Layer 5 of a small transformer language model trained on English Wikipedia (9 layers, counted from 0, width 64).
A neuron's activation on a vector x is GELU(weights . x + bias), where the dot is the dot product.

Input weights of the MLP neurons that the questions are about. A number n stands for (n - 128) times 0.0048.
n3 (bias -0.044): 122, 140, 122, 90, 82, 180, 104, 155, 123, 150, 166, 179, 134, 49, 111, 173, 95, 148, 70, 186, 173, 122, 87, 120, 149, 154, 100, 189, 119, 120, 184, 122, 119, 113, 132, 197, 107, 102, 132, 125, 115, 99, 103, 123, 117, 185, 147, 112, 109, 122, 119, 160, 129, 162, 95, 151, 116, 151, 121, 128, 227, 123, 80, 173
n11 (bias -0.049): 56, 183, 125, 143, 163, 130, 146, 109, 210, 126, 119, 114, 113, 133, 83, 124, 129, 217, 122, 165, 126, 221, 154, 85, 129, 201, 127, 86, 166, 68, 134, 163, 78, 96, 96, 168, 119, 101, 87, 108, 200, 129, 43, 140, 142, 119, 110, 156, 115, 121, 108, 136, 107, 164, 109, 150, 180, 175, 219, 59, 174, 161, 92, 121
n30 (bias -0.051): 160, 145, 155, 106, 142, 40, 134, 186, 173, 127, 164, 50, 115, 85, 224, 148, 96, 124, 118, 139, 143, 204, 138, 136, 153, 155, 191, 112, 140, 157, 97, 108, 124, 165, 98, 100, 187, 100, 56, 180, 165, 119, 135, 167, 105, 123, 90, 113, 143, 136, 41, 87, 150, 88, 83, 111, 98, 99, 143, 179, 165, 248, 143, 180
n38 (bias -0.024): 50, 89, 182, 81, 166, 129, 184, 153, 61, 138, 127, 114, 139, 162, 126, 169, 164, 147, 138, 131, 151, 173, 146, 127, 123, 177, 101, 122, 121, 158, 80, 118, 187, 154, 88, 128, 125, 136, 166, 78, 50, 136, 135, 138, 97, 144, 118, 171, 111, 37, 144, 88, 119, 147, 112, 173, 146, 112, 159, 174, 126, 135, 101, 146
n43 (bias 0.002): 177, 150, 99, 137, 124, 172, 225, 115, 151, 79, 111, 167, 70, 106, 92, 171, 134, 115, 168, 129, 156, 94, 89, 168, 94, 72, 134, 82, 154, 109, 100, 186, 191, 121, 80, 143, 145, 138, 120, 111, 26, 117, 199, 91, 150, 193, 137, 179, 129, 120, 157, 193, 82, 149, 145, 103, 87, 120, 87, 59, 84, 82, 142, 172
n45 (bias -0.045): 117, 124, 175, 147, 101, 122, 140, 138, 72, 114, 119, 107, 163, 89, 128, 149, 69, 180, 153, 93, 116, 123, 187, 160, 88, 112, 49, 84, 168, 93, 102, 114, 97, 118, 99, 147, 91, 144, 132, 111, 143, 120, 145, 158, 80, 179, 148, 124, 116, 209, 110, 122, 66, 114, 159, 151, 191, 149, 111, 177, 137, 99, 94, 107
n50 (bias -0.034): 203, 114, 127, 109, 95, 103, 143, 120, 115, 81, 125, 60, 81, 138, 154, 152, 61, 131, 119, 107, 120, 104, 120, 152, 137, 38, 125, 72, 195, 209, 86, 154, 152, 106, 114, 82, 137, 137, 113, 139, 217, 155, 139, 90, 140, 145, 207, 123, 133, 142, 84, 138, 131, 95, 198, 123, 117, 131, 147, 84, 182, 169, 116, 103
n56 (bias 0.028): 146, 159, 115, 191, 139, 91, 88, 102, 52, 186, 177, 159, 136, 129, 138, 123, 86, 51, 68, 117, 147, 159, 136, 190, 110, 155, 114, 136, 119, 81, 157, 124, 90, 128, 111, 100, 156, 119, 119, 119, 51, 163, 107, 127, 67, 99, 160, 185, 200, 119, 124, 108, 137, 116, 131, 127, 71, 141, 158, 124, 162, 131, 121, 171
n59 (bias -0.050): 182, 144, 112, 125, 119, 154, 133, 103, 135, 127, 158, 115, 75, 74, 134, 136, 91, 69, 132, 165, 106, 113, 149, 118, 158, 146, 131, 154, 179, 123, 151, 184, 138, 191, 175, 57, 146, 99, 50, 52, 209, 120, 155, 62, 167, 102, 85, 98, 148, 82, 154, 118, 141, 156, 135, 143, 142, 142, 179, 122, 121, 122, 114, 108
n73 (bias -0.021): 112, 105, 112, 175, 100, 103, 162, 136, 174, 146, 163, 102, 103, 121, 130, 109, 121, 132, 180, 156, 128, 74, 167, 105, 113, 123, 121, 137, 202, 143, 81, 57, 147, 119, 130, 122, 109, 98, 173, 147, 134, 80, 178, 166, 68, 62, 86, 101, 152, 145, 141, 108, 125, 172, 178, 105, 142, 137, 130, 170, 112, 164, 120, 99
n75 (bias -0.047): 163, 130, 50, 111, 174, 98, 119, 145, 152, 93, 99, 150, 173, 242, 103, 112, 130, 64, 117, 124, 91, 150, 88, 86, 128, 146, 143, 97, 101, 168, 42, 115, 174, 189, 100, 75, 119, 137, 158, 86, 128, 185, 124, 119, 130, 209, 151, 6, 159, 133, 109, 124, 211, 135, 193, 147, 147, 133, 146, 144, 147, 119, 120, 127
n79 (bias -0.031): 158, 110, 107, 81, 143, 164, 175, 116, 107, 101, 149, 81, 150, 71, 161, 162, 119, 136, 79, 135, 154, 119, 126, 84, 128, 81, 170, 139, 130, 134, 117, 121, 103, 146, 51, 154, 99, 156, 124, 98, 112, 107, 119, 158, 138, 173, 187, 58, 124, 222, 201, 140, 161, 184, 104, 113, 110, 164, 139, 161, 160, 134, 91, 143
n81 (bias -0.057): 87, 168, 112, 198, 124, 139, 123, 95, 90, 212, 125, 123, 142, 178, 143, 96, 104, 117, 163, 68, 105, 112, 96, 127, 111, 127, 161, 120, 142, 173, 136, 109, 109, 130, 167, 103, 145, 87, 166, 133, 95, 89, 170, 175, 103, 88, 123, 106, 53, 139, 157, 95, 173, 156, 172, 152, 147, 78, 163, 135, 128, 152, 149, 139
n96 (bias -0.041): 206, 63, 125, 117, 167, 203, 123, 68, 89, 139, 91, 173, 114, 145, 78, 116, 163, 184, 180, 98, 129, 106, 179, 133, 135, 77, 149, 43, 60, 100, 128, 45, 143, 139, 134, 135, 97, 176, 160, 140, 105, 87, 114, 139, 107, 206, 109, 140, 195, 133, 169, 93, 166, 184, 164, 180, 104, 107, 135, 143, 116, 109, 66, 112
n98 (bias -0.051): 114, 109, 122, 127, 92, 85, 86, 117, 121, 145, 92, 108, 152, 221, 149, 101, 97, 89, 85, 89, 147, 158, 118, 159, 175, 136, 168, 142, 169, 124, 125, 77, 77, 157, 183, 111, 112, 115, 91, 85, 105, 151, 106, 170, 143, 131, 146, 117, 90, 113, 116, 96, 172, 163, 66, 176, 103, 139, 203, 194, 126, 199, 149, 173
n106 (bias -0.033): 89, 192, 74, 94, 101, 48, 109, 94, 92, 162, 77, 111, 129, 160, 170, 115, 134, 88, 171, 151, 118, 121, 120, 127, 58, 169, 116, 42, 137, 67, 176, 161, 93, 133, 157, 64, 102, 99, 136, 148, 75, 139, 122, 202, 146, 160, 115, 146, 111, 78, 149, 110, 217, 193, 147, 135, 139, 85, 105, 169, 193, 174, 207, 135
n116 (bias -0.034): 152, 113, 114, 124, 96, 148, 135, 176, 154, 138, 119, 118, 135, 106, 95, 144, 128, 94, 134, 209, 154, 100, 71, 82, 135, 173, 153, 75, 191, 174, 46, 88, 137, 80, 95, 54, 156, 91, 113, 118, 136, 79, 194, 127, 155, 131, 150, 159, 136, 181, 126, 106, 98, 136, 159, 153, 154, 89, 121, 109, 104, 157, 120, 130
n127 (bias -0.004): 126, 102, 159, 115, 156, 135, 83, 58, 95, 107, 96, 112, 81, 169, 140, 84, 86, 147, 114, 115, 110, 186, 76, 154, 130, 131, 168, 136, 103, 98, 169, 161, 97, 178, 165, 122, 93, 143, 119, 95, 172, 159, 118, 98, 188, 145, 93, 145, 51, 105, 165, 100, 105, 153, 134, 156, 71, 121, 156, 141, 148, 164, 154, 167

Each question shows a token from some text and the vector x that enters the MLP there. A number n stands for (n - 128) times 0.031.

",": 148, 161, 117, 122, 114, 146, 65, 120, 138, 123, 158, 174, 113, 124, 117, 115, 119, 183, 154, 140, 118, 104, 91, 105, 124, 105, 139, 122, 145, 149, 142, 121, 137, 97, 124, 123, 136, 184, 97, 123, 138, 131, 42, 132, 129, 95, 99, 184, 173, 118, 124, 140, 182, 106, 116, 69, 149, 124, 130, 121, 85, 121, 170, 150
The three highest activations, in order: n11, n96, n56

"Indones": 115, 138, 161, 129, 120, 164, 72, 102, 126, 117, 142, 125, 118, 212, 116, 116, 141, 135, 112, 154, 109, 76, 94, 105, 118, 121, 167, 139, 124, 156, 133, 136, 134, 97, 117, 153, 157, 120, 123, 83, 113, 142, 62, 167, 192, 98, 126, 166, 179, 101, 161, 110, 144, 99, 92, 103, 171, 150, 128, 155, 113, 91, 141, 99
Which neuron lights up most? n98

"ural ": 92, 142, 187, 86, 142, 156, 78, 106, 106, 116, 158, 114, 135, 168, 129, 114, 140, 178, 119, 115, 157, 108, 91, 118, 85, 113, 157, 99, 128, 180, 145, 99, 146, 111, 94, 186, 169, 149, 115, 120, 132, 142, 88, 116, 154, 111, 117, 157, 139, 118, 115, 120, 164, 92, 65, 112, 149, 161, 108, 176, 104, 110, 159, 137
Which neuron fires most, and how strongly? n38, at about 1.3

"k": 102, 128, 143, 148, 91, 143, 60, 123, 118, 125, 167, 117, 140, 160, 75, 126, 159, 129, 154, 132, 160, 123, 78, 108, 116, 101, 111, 164, 119, 137, 200, 134, 106, 123, 115, 126, 161, 154, 102, 104, 139, 137, 78, 142, 159, 75, 139, 159, 173, 113, 152, 143, 116, 110, 85, 95, 178, 183, 109, 138, 96, 114, 136, 129
Which neuron fires most, and how strongly? n56, at about 0.67

"vis": 149, 127, 163, 122, 137, 148, 84, 130, 147, 143, 125, 107, 128, 190, 119, 117, 113, 116, 136, 167, 59, 110, 57, 93, 118, 112, 154, 108, 141, 171, 150, 141, 102, 84, 88, 156, 138, 161, 97, 112, 138, 138, 76, 134, 105, 99, 155, 125, 161, 132, 143, 141, 153, 115, 91, 125, 193, 161, 79, 166, 111, 106, 174, 131
Which neuron fires most, and how strongly? n75, at about 1

"\n\n": 127, 111, 138, 91, 145, 155, 107, 98, 129, 132, 165, 124, 125, 163, 154, 90, 86, 155, 163, 153, 129, 92, 118, 137, 114, 130, 151, 79, 120, 184, 105, 135, 129, 79, 127, 153, 166, 177, 115, 65, 135, 132, 116, 169, 163, 75, 91, 149, 143, 126, 113, 151, 171, 100, 114, 110, 143, 153, 128, 115, 77, 145, 151, 92
Which neuron lights up most? n50

"ick ": 106, 91, 170, 103, 116, 149, 119, 109, 129, 127, 155, 129, 153, 138, 112, 109, 150, 163, 166, 80, 119, 113, 87, 108, 101, 129, 122, 86, 194, 161, 159, 112, 115, 112, 115, 175, 131, 146, 121, 81, 115, 106, 92, 118, 152, 111, 109, 139, 145, 164, 119, 175, 144, 74, 85, 115, 130, 179, 113, 160, 101, 134, 179, 166
Which neuron lights up most? n45

"Dec": 121, 150, 136, 107, 124, 143, 92, 130, 120, 125, 144, 134, 128, 185, 73, 121, 145, 116, 107, 145, 101, 118, 112, 43, 119, 110, 174, 162, 119, 184, 126, 137, 134, 127, 116, 211, 142, 143, 158, 89, 141, 143, 63, 139, 188, 91, 132, 168, 146, 127, 125, 135, 147, 96, 99, 109, 126, 114, 106, 162, 62, 128, 142, 112
Which neuron lights up most? n75

"H": 140, 149, 145, 131, 106, 147, 89, 123, 143, 117, 188, 139, 128, 170, 126, 87, 122, 117, 152, 116, 130, 129, 96, 110, 123, 138, 153, 139, 140, 154, 203, 115, 92, 88, 108, 159, 136, 132, 152, 91, 116, 128, 97, 116, 145, 85, 110, 158, 184, 132, 123, 163, 122, 108, 59, 78, 143, 154, 111, 140, 60, 120, 172, 130
Which neuron lights up most? n56

"In ": 129, 123, 160, 95, 111, 155, 86, 79, 103, 89, 148, 126, 155, 155, 173, 137, 105, 149, 132, 128, 147, 112, 102, 60, 120, 98, 160, 120, 139, 185, 115, 120, 129, 70, 145, 179, 149, 132, 125, 98, 114, 153, 98, 136, 137, 115, 91, 169, 163, 132, 116, 182, 145, 99, 111, 124, 175, 168, 125, 144, 66, 124, 144, 123
The two highest activations, in order: n50, n79

"Rep": 117, 155, 139, 65, 120, 144, 108, 111, 104, 155, 146, 105, 100, 159, 92, 112, 115, 97, 114, 126, 94, 134, 111, 67, 120, 119, 148, 133, 121, 186, 143, 117, 114, 101, 119, 195, 138, 162, 150, 126, 132, 167, 71, 105, 160, 107, 126, 173, 157, 174, 122, 143, 153, 123, 83, 116, 169, 164, 118, 172, 77, 134, 167, 94
The three highest activations, in order: n79, n98, n11

"property ": 108, 116, 150, 136, 108, 144, 84, 114, 145, 146, 129, 133, 154, 167, 147, 106, 122, 150, 149, 95, 98, 134, 74, 125, 77, 141, 118, 115, 150, 178, 143, 106, 138, 102, 97, 151, 129, 193, 105, 71, 149, 155, 88, 135, 149, 84, 117, 165, 132, 130, 133, 127, 156, 82, 74, 124, 139, 150, 101, 181, 100, 113, 161, 184
Which neuron lights up most? n98

"to ": 164, 92, 149, 116, 95, 159, 81, 118, 130, 125, 149, 138, 142, 125, 170, 103, 107, 152, 147, 106, 111, 174, 99, 70, 80, 142, 136, 154, 138, 157, 120, 97, 128, 90, 117, 156, 137, 150, 111, 85, 152, 141, 89, 142, 144, 94, 99, 128, 168, 123, 139, 172, 140, 70, 81, 147, 161, 174, 106, 149, 104, 147, 174, 121
Which neuron lights up most? n30

"was ": 120, 117, 188, 102, 128, 180, 125, 151, 108, 119, 141, 156, 120, 145, 146, 100, 85, 114, 164, 99, 121, 116, 102, 46, 90, 142, 123, 124, 126, 178, 118, 126, 122, 57, 132, 165, 116, 158, 107, 89, 126, 126, 118, 144, 149, 96, 108, 166, 159, 119, 120, 146, 165, 109, 149, 89, 181, 148, 112, 151, 107, 119, 171, 142
The two highest activations, in order: n116, n38

"ions ": 98, 101, 214, 115, 111, 126, 92, 90, 111, 124, 144, 126, 104, 159, 117, 126, 130, 167, 129, 119, 124, 114, 111, 132, 93, 105, 180, 124, 133, 179, 153, 122, 120, 105, 68, 181, 144, 161, 124, 79, 147, 117, 87, 145, 144, 123, 128, 141, 112, 160, 125, 139, 172, 97, 88, 79, 129, 163, 102, 172, 133, 112, 180, 152
The three highest activations, in order: n79, n127, n98

"Tim": 105, 143, 175, 150, 102, 160, 88, 127, 136, 129, 154, 142, 156, 195, 97, 129, 160, 101, 139, 131, 118, 82, 89, 90, 113, 139, 142, 132, 86, 158, 175, 131, 115, 82, 120, 161, 134, 161, 134, 104, 130, 172, 94, 124, 169, 78, 114, 153, 171, 112, 138, 136, 132, 104, 79, 94, 129, 162, 94, 164, 70, 124, 95, 144
Which neuron lights up most? n56

"a ": 110, 95, 133, 111, 146, 168, 103, 140, 126, 139, 130, 133, 102, 139, 140, 92, 84, 172, 157, 116, 131, 115, 107, 93, 113, 124, 126, 139, 124, 185, 131, 83, 147, 69, 144, 165, 157, 160, 133, 82, 86, 132, 100, 148, 151, 90, 107, 180, 170, 138, 118, 130, 184, 91, 107, 114, 131, 144, 102, 149, 110, 107, 192, 116
Which neuron lights up most? n96